Layer 3 of a small transformer language model trained on English Wikipedia (11 layers, counted from 0, width 128). Numbers have three digits each and are written without spaces.
A neuron's activation on a vector x is GELU(gate . x) times (in . x), where the dot is the dot product.

Input weights of the MLP neurons that the questions are about. A number n stands for (n - 500) times 0.00096.
n12 gate: 641629430555499396679512439325510432413511582639328426433747457537549346523581583320501577517459350485367554532318503380594599471464480374438609401538355485331363490638406556627504466374287560436420301431487567414729443591183358451528392317570689643253362529634493285469479301558557391575518448568587395297257700126496478501376514530414783488662649374815795476421628486547614316819415
n13 gate: 547633496455410571461492570508277405497447482544325401653440207376357593571476283448392551589389531407866489733878468517263586172478476578493416688252593373474406497435462728324442656567559422610537254429682512361449392383433584467493458485246262754497363310501539432512344531660492415599371319549366313577534306458720691461834589587516422648493538624543371245490388695476571359565489
n28 gate: 470456357518215349203550316539718601477668692328500514462253485688561612514301317409616393445545566321296507659252346242670477385396319560488278571524337478585579397483566344438672405469478585493550384716453467513405581468531408505469381565529548760442496665785613642694339600554597460439563630400441522580699536390452489619601485610404537570368356696515583564506385437505402611418462
n33 gate: 328675592617533395391328381448497530486325694257631666560596295629525617453403332524219432424680666481446401560710466674474403633336405444651462421656424359515509591643465684476530428486665748658602409748446412627568505535476360438640432524411558668589446686598466646484342458400384279530574564703494760663594543526275363520652373526566516402436434379227411467560430500703329409368438
n45 gate: 407653300408552416280650483345320459322603515338715578416452580539644611302509506534261516463561594502355490462355385626596779386298552454366638690387504515504520609431332406648500691568488525367401438546628699424403622554364419623558418409404399657693543595367614505453635620613371594463513534631348419520590627615457649676465358417387444358495257622597494516387705554771534698473328
n49 gate: 630472745599443435384550491399555514558602600655404283514627587566517334743585726586527570526560436240558539373402444541571691640408558519472359355512377560567462613477521426516665544767458609449601398711437752245630718483606599510227425556546357394523612599607386504446713531767392612327617479560385505195531573543319568456508467491359501494475546335645483418389447652407557696519529
n50 gate: 634557442401612450440432407457344519534623452710447626523561622358393663540281507725439386612651302567343603349475419336543546545550600390392392392494514399439452500563397560308513093399554601507672535740826504580368447580394454583491497793607478512458365440532680730412474453487538610398467430629406731723444302438367521491515327492442298627569409651475264286517574689625543513746441
n56 gate: 529346585286523799474474409439421400679350601529609518421392347343350431541507441561394795374591467547499372585622423471408703508257895639558497521690372482424670616601556388392405463524722507530612521654850578582634362695421566401655787520500673291562377442457665399678566432459473553588537685570575550467379424577507495314383527619443398386587602313375615298680425489367522453452533
n62 gate: 589625404514193587408381574517618482386312611343402531470231297468397504393482280448450525611506553288642467566601520653508533316270480671547567370362445545478289580473461593484354587306428391402709468591630592439596370516410438610541429191304350715511602373576450568388368390445461388597251451285322417453403615537613493522661505476538583248495555505369423581340405306494524687466421
n80 gate: 456327653502714300632551490587488418557521611570690676511572416735461541596539287378465333479504534532572450319689437390426481471603456523546445499747491314459490437503290659499579298441354702349455384591548447375643385313469346346509521342424583410608558523607678589462375289641451359585287506424310497722516398436538507605314572261552410716436328375617282548446559495608439454372443
n103 gate: 467618460477549491480380189596355558613614494490536390413580299431249485436620314516523568356419494245552555546580563575465519465396478591555547592630622676335578396705350694463510455501385575526612597431321439741290496702566533378549521426373508735243515504558340714502388500603531326310551440715494420545605440676648673585402491358737291511482503598357527581373346277519558556437619
n105 gate: 605554426539455699597615536585350553475453678527805371563589325426653440471360483474457663738468448551384379457350383773608469495461504365607369460564435549391497809468392621767460415567477687509423518507410636289510207627385281621314478616614472697487577412500460394438522466518451449632441399595459464593461578413525435653458492527575632593384512694566598561414380685354363606417472
n109 gate: 626619530453364512834455519547091333285728424715563476587480476516492394423555229452488826549455432583468485458458512520589638626389333330528189534337323559503365529444392490510236554561615618785488412546405404604594602609422515630403623413592562517442419496463404755517505637465573587678459329697372603377417524467532465450400471514493540522458468590476638337643557499487300508357477
n126 gate: 546509550613260302527603492205563674503291332457564450308485350197432522681540603400431660606451697688416556604474518642654594531422323380545463351559332743491583549238570449682516431565644633487491435421561494403327505621438454404625558593438538458406408666461491474302410523433513427454573205598713640633410710536409467449654286523380462351362474429358715638453509622490669633433576
n147 gate: 679646516683566727387490750545428745522674359440275380642512560454452521693432325486567251482342536611432333514439383373614573484433394563488374531455471517269337669370541593572646502331648435341415439455682312645397473597570388358499462368673436458596630539454507528309429582457543314536468586405482528580665499476494631694539450398485426562544468365686795610207452417722547459566465
n153 gate: 409698551556473349685838642363465359419371665594560402367590536361660478376376532714566511471510403400674425644533502541496507649358534544562689446341537452565478389444438349600521565741408403435588580581393553688630548405566333411433741636650616320576559584279520636473548562385341527448607545502511641494447368485384472450410569639281474501409252502405703554432607443485834466390497
n166 gate: 506543280620477623602512423773339409273350521428507549441527435627668229435378297514487511496641438494289423512405249457410463579492465404392541627471440400447484528755606449619613503334648462338484480692280567524745305293363270563263546566388577488667525624609581551652518485666581549442584520652506505642489643671266376405429466634421500789417587548655803508481432447551462739436537
n187 gate: 347496446444342441199617606539319409394470566398446749499565493383571349397387743681511471554415406563573352601477760386421357403376789342480496471262406533538582481542574635475322637480638254745568432468751468575414463279508532355360527444254501557554628326428406665514659467472599393305461406533511637349505372593420611578349638555411588500536741485645465528207464453430539332473356
n195 gate: 601526471583437494523634748523642391433324365546497320633480570361616649402830468385570398498412445476657541453494357550339514322616499578437569625491461619370449682372569509453428548225587488684580428561427435509424561547433629457710502281527438569409340341505470302649640475490375394567296543316303414493478223632541408688494476426411466505189388429540329717336648535405396418331426
n201 gate: 187354410569752574467591279425389736503287442398543526708464622301517461643623690695563414403396495529769492719386431585459434379596138588624583541571430415405431396447612583539713435301660552671764498633502527568634540515600590557499585630434420653473568574620530473436492771337574536322543524582398484679678203490573442313488785395467655570401476512436439451529362527551589434520586
n244 gate: 640354614413474534527755356472523561506437536548643471437164728368326231502319551476328693581554540670342471496579493566280314712471599594651565564349324627489366503469511549543621445382498451501586426475383390295709673506447609686557486680724616775304652540540424520667601549619532451607221430581550589551311462565512362642521427448423493559542324454425460267514420535427270341316420
n272 gate: 694458623566592455527340535530455637670453501665536662553566720487426520242564579394509038384492454257639391415665597462413336284582680334655620668349528598584535558520640481402508813545394361369621289389496598608492674602205744269370611542488555590476308512383525427504650368751468423160497466680252530535364323546449392559402481610613551400525482565540459517565423452463368424320465
n277 gate: 467561391471455464451455576393429452496726451479377514322580547614432231532400364343481672594510532570349781502716528532443542720560394585607383563530506557369396466593511675506437215449757664503490564432418864484507507719553694651347475404179514596621495397410681575243709469603365409404521459578697832423447406472290299473457767490479595380307539683351453458649435459593499510431538
n278 gate: 306513607434273464394455591508651375685367501292338517654374458575415303386323481460525450475379499709362755587327443497403351372542610450481407430399602438512447392474701511481440255615578303669376698558616466615436608449568583377537379459357533621476478781558653655229665529323425438416674436575479541596324404787331541512469469373475422736524528799662584587250499392375307579474504
n293 gate: 378622491592551493364374303530497513635379501467801307574516489442429374328252529492449539568385499523308575449425349611598350381301318533538395579386524502327326787594431571607571387148477359586404492613342356680556365446507534444392566522730440342360461357524596617560349517414411428683150482460678451799537721443339600457478364637540593493793593433528615455545563642655404444496408
n314 gate: 622454447480354490517472413572582742449564441326552440605282303529586477576478568488528380388432724154443506557572399420486429397207398899465675396302447352661370431413687507423582289498437672560630347448302470466442527425391596518505508415443585510505623509324649452496579727369576676619439558515576554709639219573528469654470494370593281438436553594450617440627686456490278475329454
n317 gate: 475534549545364549587350532516548616482484589423698621751565122425549821461746510267513453552559488503413290646627687791425593402463553474441241551476556380391342482565610314493281310407637590610378283486507472530520317488563607509535336710303577539481390164667638454565533482669591380557496557398571622645383533526490569615517493508401619308514493508665613556484495637359388612433467
n12 in: 354522490333603556373358665511446427262664540275487600685491299231479317631469337629626409498304578523509572470691407590407569695429483528387603584638480392542257360773726365360791596571701443434386361598517518379381493392549663513387635606542463417337453179697492484428541534394565705305585315626346506515619564364546582471556511367479407425498301626687609391514534344656499714514632
n13 in: 561531637615523485488594635529368301446432526535515253241602553334641677510450682502426225368529426476336380520448502612620380461807578362543545617562480537351644524578600540727583458676570425440673375533537416439622337295595348699462650564475541374570696302618516791526303542399675329684484676544893384730514375468509681491494771510416557475507514406408435439643383553485356479189565
n28 in: 626397617801430478690506605609587360509478526240575394534417370477369533515590467398584492360592467546332409976611442600503564492399552447341332760779429375474384362466528592629544522330227546386381592840387455492568464403511391503464429377146677553643758548714498540298777692616395462389470533544258479607512433480627468484555404566537545314545641533653662529550592519477516613522536
n33 in: 553570444343251273439601507521452421168631335679571480365340472315566441566775474576279580528582522341491473529487666553346514323565488427622498674615538781452418440248661256585698367441330331471475539495593364420477449507687449362297764496436646392667459211395569685478457570407641751345781485339374511466368556379730236515373703495579430842479401467659604653313726693450506596719679
n45 in: 269646587645394656477510484397702631402434386437417289625408714379455292587550527532485350487729380599268559571637466582597494249298500467577523424673413419693593471659557396472598336549769289494177474632466479494715406495448364285582634617696447613625494520329500394367637708437523565344570683701662555507354491474659401653516509477595724550392316651395612534487343502649527576638488
n49 in: 669545494477515728610518482639409264682358473318497502522535372702624555566440536676496605743588529428407334500463507574600580791407440431613428581556524456473493645183716414334526535527686550356321383656502599566722676423679459465498458457259626615494613264575276560302517475519582398745223407539445485368479580454403342332614305564403162482637610386605481666570721620616384548309517
n50 in: 509488276318378418460518615409467608380669382519594438378610549469413461710485181680452501358502592498386617441450522593233522549249516578540550454483481418474753395313436510497365472379476347454408304448769626579640476426418436238823460695451404360419323573527726567679461371436694595586487557469561241417604471314650428542704518543238333657693614461631710308375704523625451602456590
n56 in: 470465331484217575532650449263571589641268492508578292276645451478659545439476511513791331797389339603391424668547591531599555615707581346459564447473305413506713549486417508716542321612534340596506612643587711262547429150645688526662559450527583362572338385453225426639489526422378417627486447654454719362573500278476343417773438585378376411469425846207544343532432557424813525432485
n62 in: 527730414379317412608456462355541334490281369472730556447521418525641436584362170288534753564440326372640522538657694649477518447291472567595639193476342777490319513712519591700632384565598736476636783460623525535399375621566457621823408384430637517494583349455522501554432555615500494384408438431340403599570381508590500461418405669564558421591462111586518510506422537356700438551600
n80 in: 620473562565361467430688723519529459571438418511725300466675475689437329408607554635627733694404526531669608372370342386606374556655587576524445697508663664474446366592344615747607472561293860445680563562687550414609283516483601464316466425465408628433431611601432496319490502618477373657504555520336449270527592502566520431498598393476508667507490279448368420550494429779203461508411
n103 in: 634521464815332645540584413597427399735303402399609488479379535229324826606621662599688378392391552286593649492416725558575562502560682452485624563524656657503449577539416478504549435497386530526629691419498622398631688455607404437421462745466447694279570370494585645612431405549522310633525447667447331489521359686488709709420497612311275694506518690439521410403684490466626538272354
n105 in: 455606463577425465783308493397410615520527525393569394519506534518550408458434535493428491605589638302522240597477505501675619542636404505785508444346519383473589634328347467658335513606445516426302632581364327592494307400408470480527403524583522566501633385418339308481751573329587495589444213602377597394434493360521521594475540258621710581433391616426499730455447561583327606549707
n109 in: 531535656393501742429465438468400413231406703529524484597455726538391326443556411450457429372195449547630475554567558342255414486391621648588479417501577516454417592571387880663463639655560507626540399603542488247620345610352579722718140394381568465558258583386433523474531469446460267421503362386502449571394524279759488324308385515395436561632553574483456406337687501596423572605536
n126 in: 684521550271514677491385717642453426425482405610611540817532538589789524339414497727682614231523487487661672543610591457402670721236603623395508574512444318544290615569309590465396389580611326486482423371533240503642570449578699407630489398409383571442496456545513579570476474517503555590487507396675276468519594645525499486312363416338450473477590581417520387475594312480472656671506
n147 in: 441463424409471578469419513568465357401708335531523567577389496639584399622317496282616636671350264510414473729519407315618573462687466551333364481588408694476636414432347631668580505638401370345582677597481574485440291474542376696506640660615538518427360406247582421366351691454438669631593558489352501717665508553430474542444464550634491539741471622759345369607390300397497377404684
n153 in: 532467439577391254269658574451330396301616438496609620480507384521547550400566351613459585415497446333718574562664469520542543559454374656637681495612420556334567296502685565645458499470426393657638564500479417530313481384607394464447637707512689103565457535556510531331456339593610583403356581538534368453422405467380525523205466355460564562415452203201642450306664447428535477417410
n166 in: 445459571500547378299502530447564479508628310365581481490418627337403413522491480565564396586449398404303380631537385653359614638568601345756546247493444741300554263454541438641383527444368407628609657507461277298307252527570337289395373464698433562328554538468189441491474498564410690535531575546433595026404387469400532351503555639374378491497489501657414659632542543666614508562400
n187 in: 658463328422475285349653506619608556273486342113575923570360320598739379384631631645614437597597463567464579672473639663488410320510570278569540588355315579564541495631614638391271524448472388602482221471443436519591369449461676662529722505476468405791558439507483442587464607603474369549540318584611474589600299384322517540408661566481567477535503650639364662520468319501476498426573
n195 in: 431547536483753575630480777504347337456515557540336263345540492354610514585588422639514320509529426519456378420426548463544529284418442548737542345563526463295447673805446410504379627454540408771306738559558622651575702677394443539629525407500273521343368449660373514419554642350598483462332430493349359566519493639328465560403442231716537596488217630815276607569656361164703436482574
n201 in: 423620504649635574470524421577352458403366363609240499321365318410563727535440661526469601528654480522548407478472373325488561613509412407519392422346905399273591346468471606740499504377444440532456660549572512396476322692512195357486446609567414479531609397556290398258252435683549365639525407557350536411486231579418623501801333551393592558536673736515656434730398620520752533209536
n244 in: 388751728470603642355505432553426551494461433503521579700229736400306373513534463616297649582420520722562385664597649662641221521516446325462309399547608604605455598540560380315760444547486729791555367546404466492657634432512451721596574537639657687358485288610441482590449618478414461565468425418388753442305432494362376631577562487318556400523404410617492685523453480459351466611394
n272 in: 495357402428376481563465405328598587474504393483303328537454358479543315649713444399580547583314272850458733388567543365492677589666570352457264355602579479455299453682531336480406543503667428678203548427391452423351578760645710481566366576343468396538500382566554627586512508530507491477488367329477603661320411461472550448201434334426603504445696663326743791434621566779480471402448
n277 in: 451497660507373498615591221671623464432452403675458541556236479404399433509355517359386436679505475367309504290535413510562585603541252517757586578514513473452721369508498552443409415334469373620411441598494801493501605497747385748484569355306499275227380422530545630293530457306623619485358364604665414568807389582433779570625686572317653582381605508325570334580553724663535330577563
n278 in: 369452299460542531520660468236683367566352591458569651552300570487355508624473785455593547341434510512501559506533507361416498512338714532415514503333489556263509502573544282731461452603477567506418601582342461585533655566524312565460660625478539675401480607767485453585479391603503636649522799477740578607572640771308554767393529242345372567671491561508300398475644579632552644594138
n293 in: 229531464493475650383697621368668372483519469365530523355443535425454463417478729260567500840325447491599528526793474630725420567535533518424335401601301335276453572466460410878168562537249440783433478476526302642445400610561648637384476477474384236474502531432410559458391630329199478329511700678701354504473221310390563532627487485552685403362391391704427499506506586507580229477513
n314 in: 508479399365233513624475469440548518641604480551664511455454481624590293441429565457382472545383680120478535750505508469528367437272397682579624540357623261559638291700618447370617289457378650562496652503341385385590420391609396440516625579641623419179602657378686551621297686405676463693543658621417502821667402600451435514663432491560305644543599291326542438614459539466438427526568
n317 in: 350801551495620548598343561375320391746510288463572301781556537546309478717492537320714317544368383437755600365622475386533573383372542443372249571498581524444680225489602590247533281601571282577605396547458501496489546476593493338621739625319653358375573546392336341503582542506311402547399694475573503388358341438429639513520654545540561343529463568313422399638461504354509363535595

Each question shows a token from some text and the vector x that enters the MLP there. A number n stands for (n - 500) times 0.01.

"d": 629392586242613776577329525680372386446563523451664387542521578477614576392525412525707513499525386592411540420483490430627511533492475338386586317564437586659724639502294402605488362535518448356516602517599520609503745547598536482667579565450592380667389462350355524473551579348376627505396408320417409388465518502636630453525292541640462556392528291446417392482525629363334632575597
Which three neurons fire most, strongest first? n56, n109, n50

"C": 488380384557732520756375495454327352462548584371395578624578620626431590335651534466598529423639381617545743432552503572375460631529518504346420475613466654579512548615695546468612351418542697368639478583610388397640643500611473551582365637522535424486501406246426421325507571446441652460564335324558401384580538623378527472544545553497695382657517447438442440412617660315313470310539
Which two neurons fire most, strongest first? n49, n317

"ig": 671561582355450627453486482592459329415371527649314542308351777469539583293495611656443475536368501347511363441643644666574614611612576717214653491661547575574468462611522496511479560503508520416499539465522233589488602602634306539608413513488309473562603375587402404621410571431462771552614320348499386706345580455531539624550484418756432492450462460478447595579659602378460548491533
Which of these neurons fires most? n195

"ud": 414590365426411456489451367556393541379438752431723413598575609539600515368423348572560565306266351451580581580503696123456405760543587462521668566565401525497712364480328639493405505607507485431474488394451420430594480443665479548420514460620554299610408587512619448461515530523542475373562327417613521463376497383304440572771570716610336460475577498389669361512568692502425510528439
Which three neurons fire most, strongest first? n153, n109, n56

"by ": 566391422494619530501376511657667202536782514326464392544482599540610460515410491430473456504371417537377571676519531484515439346449718580503568595331451599696673533386385488548428494348472601478471633442496523690489614557643463498256583665447494571416536614531526531442471730446728302487374328289452423373626404561722461451599273639388614597410388434402509432459586365533413554505602
Which two neurons fire most, strongest first? n28, n147

"re": 578324511418638589489397683644305493415637652478443368452553784441721479497553685470578371527339497622226670406494590480584725529645610575351425422526441721498733594530493592588506602556615438401690400575546356376422530529723487505373487586528567506653467451350386494323376495251460682542409428439491639510531552664531606556504444630630612313563430379469504482498490461648388450555652
Which of these neurons fires most? n147

"t ": 574353293614581416342522544487558434334532563500400441494628695177617625430456343406474412509454575395454485501565724693484482444669643620466398620449414579475471398555467412459224424534486561274628451355390407585694529549602467450320497541425407441659514481466636569369550556354448554609442486292430473647346593482411702569650421490499576529604342171345646508487634552560444489600461
The most active neuron and its activation: n153, at about 3.4

"o": 606575518306602369670593428599391627331477344304660486501462671450462494267546852813527401506346629511447422536536487418494505476507555569506451488578421560646590538652571390547746488313556492487427539355591514370562353595794479400470443401326382497636600463494473499377415412562573543482623521493519564328399550629496500690892544539436503449722488532444508459620548473593686615655582
Which three neurons fire most, strongest first? n45, n201, n187

"m": 498368579331725449635398445369383312399319498521480466388571594518500537404448498544436583588414503585310642515626623324659538639483532527491573420605933520371524393638521488573747493626612451520549401338534395381475573429652598556385599637321456288485545485304455386549370555484551473564677566422362496398457502532451354356770515760610509582495567608449435609632613578519459436744399
The most active neuron and its activation: n56, at about 0.79

"y": 687475526381853518530397328508474595597491476562552426458407503474370577315572691719582434426496672442483703635625516300578542461633555469500460485670624589616462436552450474430673475534342501319597370465429408535588380562572449498555153592626615509607481433548496379258536481551378428529637510471498411379456565518504339654809594511653491629499757381578360329625684477576584483386414
The most active neuron and its activation: n80, at about 2.4

"n": 842234601508577446541502544703266296489637561607441452449570586585473628381525510541558449585451378583463595430532502372667577445469620372316514376652666519650696496469505339647647549522502572361592596308337508411643589461724562448646707562453452497541369558533342390471600598263371536609562383387580483302546503422689586451424483578547563412433599413448424322447469574497396431521734
Which of these neurons fires most? n49

"ir": 542586538521331492446482377469426612493589650339523498419445559426536568380411641657583334478552530471767479614633728513595651604573543592255382621626435545659381533532489623586477373450323367264563454489579277543525381670425353487527352456628497443569470478417324289491571631442581488485455314253237511414445649468507340538664485539749492449726533446591529447518636535692446480426503
Which of these neurons fires most? n147

"at": 511607535425703650551316422463501445495485532489500499619465483816357521342431392598424220586427384620330483605595443681602855403524577547515491336434565571433473585593424532668633523243522465714489526458366323309540557590511300548513328515561497454610487549523642370567475528235313524602632371436561442461649503479492579525740524713595496596642597458405355556555579578487466500597358
The most active neuron and its activation: n293, at about 3.5

"==": 506457495570431394464201454469466347438309624409633406459583497332690451569514489561423397431602653342505498405492424562607499636544474471419584527550635427589611592373663474377522588265387437330386567484407413721536472505551535644495500529481334518686340403511575385450304374498422401459494345505544704244451752529650261450545576665632517357543534405355220591303660557520387472702475
The most active neuron and its activation: n33, at about 6

"h": 548511384304652442512443394345531505481460530482532519429602506454532655437407480542464365654429471530469439673608564564538680495553555400641512501620568544501465503482377430383828479502514294445527384315560391408593306552759426353484317628366544375634514464406416587368362522510340435318666547282622441675476450495419408465900533480538641420255606550545365452548447514468308413569273
Which three neurons fire most, strongest first? n13, n33, n317

"l": 339426556489669334689551635486466457397654523460339436555623630556478718300517589583468352506527459583372448370650461400578689480371452315377660404527467693474504487649471452525522321345636526438539547587429353386518682537549519307648670524341515408604451483668471706670729479440567516611377339498351451467498610464475516632532557652613700524495640472308278549529636533506312459397521
Which of these neurons fires most? n195

"M": 423599423429520337730416517651384489296613619377398527527453523501461506402459505686692464479570490587299464492607542430604569517494596462398430444761545484576605419544462536540588515343619537380601411405530334475506612386766345699412487723459301454412476618420372336383409519559422541471378577511462254356515482438566412341542411491592535513529528332451518620405691787407277532549576
Which of these neurons fires most? n166

"le": 401385567296629438494509385715595659437526546391461252486563561386846556379333563561573366406372453659331643506565482518438501558407554549473571531544362591338488450533504677484458530288457388553608595241403280235488623571460506581289414535532584485493466521528446583411483508321599580283570334354571367529389457483347410417787690508545690504554481483420306414441630519452493530592546
Which of these neurons fires most? n293

"a": 521386571292479364668485620369363427370541613504707456547537477367446494339308568613595362375356257511625628614604470495584666719459695647491524483669543584509466513543430450478455386426541416430555656548609427338586517624716325574613323426314485585700685650522281369419356592429636351357464418421427551361557577466599409539726489595481432450450556611377567473591649546570466444603584
Which three neurons fire most, strongest first? n62, n56, n126

", ": 527341404474604542376328539545411525589540529591386359620468643278544485476530619576597466557514493381294395431645627402508459365534702349428379543366268609416548364537437386499611294458487472503547690473370271408500494409705381516479589631366372420618397587520428497359447562452522424558603377378505509652623542479650446314679296454257633534472558243402586443627549437525456591577380
Which three neurons fire most, strongest first? n126, n147, n201

"\n": 518578494531535260497292541693409388637446488460484579504357672495365513515486611527487573493275453545387618349537566430383451509441716494585472453278365424325698506544518495479517344564479497447525703434343428413582639498602259506825411680288450573573352530501571592429330562381472510503407428401272595517428541695601492488509487391295578741476505495420674446333545507488372636506320
Which of these neurons fires most? n278

"ad ": 563459381524539619463366558762466389480664516465395400362673666512490596498335539308486581554580604485524498592514794618445599608767648631514341656493235449562793495574377676483485539353607460449329423461586591667548561309689373574611567560425404360388486568423599557472558546277514680689486415476347524515571464440765568492598393502455548499476479567363484579548554386520467455524484
The most active neuron and its activation: n277, at about 1.6

"m ": 445388477523501299466513450360538421402371638421525345581518565244510584338425491484465450581405768613430567318630681411733430535588613404475365465531476356397524299450395585574423497247520500437623512364431556582644660401702468398306420555298354401517543621346635444310356644422443327580529464342200562534651585420460406542643355332470545538510422407350491543550559572578489540495498
Which of these neurons fires most? n80

"was ": 575319418272521410401363544603439281402789550484538416406697623384546575611433623501632615418595576461455645581471770522633537396699678485439605656389484502608719311587463467536724334569422592371502481470401405692609564398594427564427525597570514397611352549428554458480512557288428648430486478359280455444534582508621699504368340528280643602528348437529456614574418463473474531511424
The most active neuron and its activation: n153, at about 2.4

"e": 628486582489600473458529501621575678399659585217538326503351436362630484185443548449515448337191384392390615543561611580437562461614528695460419337590630543384476495699488580560588614473554380436647399343422301257499434536725334364606688535411472509512514491538426495401391454447472518454591547324547402513514365452421432596797541659550489411496459611359607471399395326346640460643414
The most active neuron and its activation: n13, at about 2.3

"t": 518361531432523371587575301599494545398515415480385350387437669585577536451414476638597224545415453744399381527586601500504657566617559593477446322439707447511399438751464568398279527552589455782529571413359469376533555484554495572331314520590478394642505476600442553421486559427318560384431409664662600550520415279302500546564533685662608556618804409456410442556705612572378578565366
Which three neurons fire most, strongest first? n277, n293, n187

"ed ": 730410349500682469359378404631569314416669574667483505526609592387374708649318578381454552538567401430367677370549699515430616402639536437498465426391440814444566435452392396648452302434465555389497442434557557468553853437657334472343685408546462594414508460309627386423670500516545596728540431590442346476439409434748657489555529539505586507542488466380561474459510362439467434533578
Which three neurons fire most, strongest first? n50, n277, n103

"y ": 299234326652614324324422312557626663531423590328490378586536464382368604415389552451524342395472566491386601469571587500636367410649608547487368485573385549537497377564426481371551475342581635507551461633430514586668536500604613444253431612531601560732494376556492309199590640536518403566519443555308643638458509501518373426693441405574647533679630281417439399543573505473603577465417
Which of these neurons fires most? n28

"ent": 620552463312464539535251486575511532528470555534587415401450677539568493390472525602587478661588413803471569402502602564495601551505567547381480546528591729682828502497521482613473544709472501593407367389536390351692529574482527467501718495638626467712355413451369241508608664385363807602509381493614472251450490446418583334636395603578499570651329363417604386703602593513404478519470
Which of these neurons fires most? n56

"k": 533610498309499377449676283561422508473517559572425587511683607436493601354447362355499476515220553583548611423622566337540456475343724532372619469576624546487336714627452509585671468406574417435545402306467324452626450536550374578484399425353578477669421643553501512497425461313443513392532298574606319427538576459532464448673702519597680522537624244464253533450527645515471802573501
Which of these neurons fires most? n62

"er": 482326514492540609374265243548516526476451526453589486370448563434678492556433533702594609421339353543513646446529588486509646436523539410451466514484494697669703403733607538378677638754371470212382422354505406481322431684531534449414502605595563558483433313415410250249554445483530561440722446506486392453409549433463594535731457708604377424422687453365541575479707516579489429697422
Which of these neurons fires most? n272

"ers": 562479526543592569418402424546602515332284722529590336612644560375400625450451711608593475505317436663667545273539549483345657595672488712477633369682617664593648469497602575380677568463576470542417589311345560562358359491438560539398427403658402568471491494765456595330338660408508486478580359521363346402462513437461529499603443431644548412596517404486509498314689542523574496622255
The most active neuron and its activation: n12, at about 1.7

"ap": 533591471423665450648280551543442526475574650718309452477466601534519633485449597495443447336328544627423332534536744625505548653773659567371561606630493563592503545554361582536528606467502623334424404187472615341449537586640530392390310487546454231596542534541336262469427542314415622495482316453461622359359656544446356625525492619370436514426728547465648385392487574408364676440565
Which of these neurons fires most? n272

"u": 301442579289674343523450356431307571563350754512638301506511452617500533423398711706605455675384473529596675593535585467406670669585668674557407550638467416474554483535526476487721478484400491471520330514388351443372488471667423408467306604535385623771509413517446446590641496498649563414434467576477607506607630507397512552670548583543399394618679546578472663399603449378617682684557
Which of these neurons fires most? n49

"H": 521633329283624380617290578489444396380699607431454537456526473316601639417454507568680330586683369493595499504583522524384533530512685458361458436801595545588675539511506407425655463445497629341604511295578380588560382527648424535580492696417459381494465555309386544429490437498436550520603459394538358497508513576589652497664360656600564304370497508486386576532597687460217512468570
Which of these neurons fires most? n317

"A": 326500445397675368744219588512390478304631653353592552594407489489526634433471599693608511506581455526356625584577477348486602627676607607390566406665440563584644566452576630478368279356426493404659429377700543338599444434815282587422329596561466417488507629452421361359462535344639567521418393399577414372488594541453546351548414618544507360462478344434539612471557607471378584509496
Which of these neurons fires most? n50

"V": 444567408382483603635451439593458518383569689390502541454337566388244574400513488767526493586457301511426531597617530531390478376581533472424391547734419453577588472541535411565469379399511469302547641584464436338494597547769364520528524612553361392561566608443374289232542423553402678545594312564542338390506605426609635429593425571641719507492467439383590732596476557327244374579568
The most active neuron and its activation: n105, at about 2.1

"li": 546490450495585557400400516541420399347367620433483374561535655300689694556478534587589543577457618588390557466502731634464455511329529487401505486553450661506445393540550544603451429314570343829341740290331356543473380476391347555392510498533547493771545666454578505588578502539575560588512361413708465418253587523303596630773609666574656515523436529549475499366591654665450544439591
Which two neurons fire most, strongest first? n293, n187

" ": 433552416442684440571455427663469426571383455344506311733585626406516526371336502339489427523633578584436534575610564419440475602854670563467453514427305518453466375576417618383548351429701471497468380527437594583601530486562322520391534441510447679618384487232593577379374526415526367637506453474473436590535389323802498564754433482445680468623534511421332404584500356351495601586574
Which of these neurons fires most? n13

"el": 638355488594640587505443390595530669438688668260614379432380494504522619603513490646555458592732486634414666565635487590571565490382535512318564534665436533561547562609483453479679563646443440268538452441558501563513379752447461436688607360594519458542456667617585352450675551395468660437674392378567435483515509398599483591731574641479672594832754468681567409649541442394544406547376
The most active neuron and its activation: n12, at about 3.5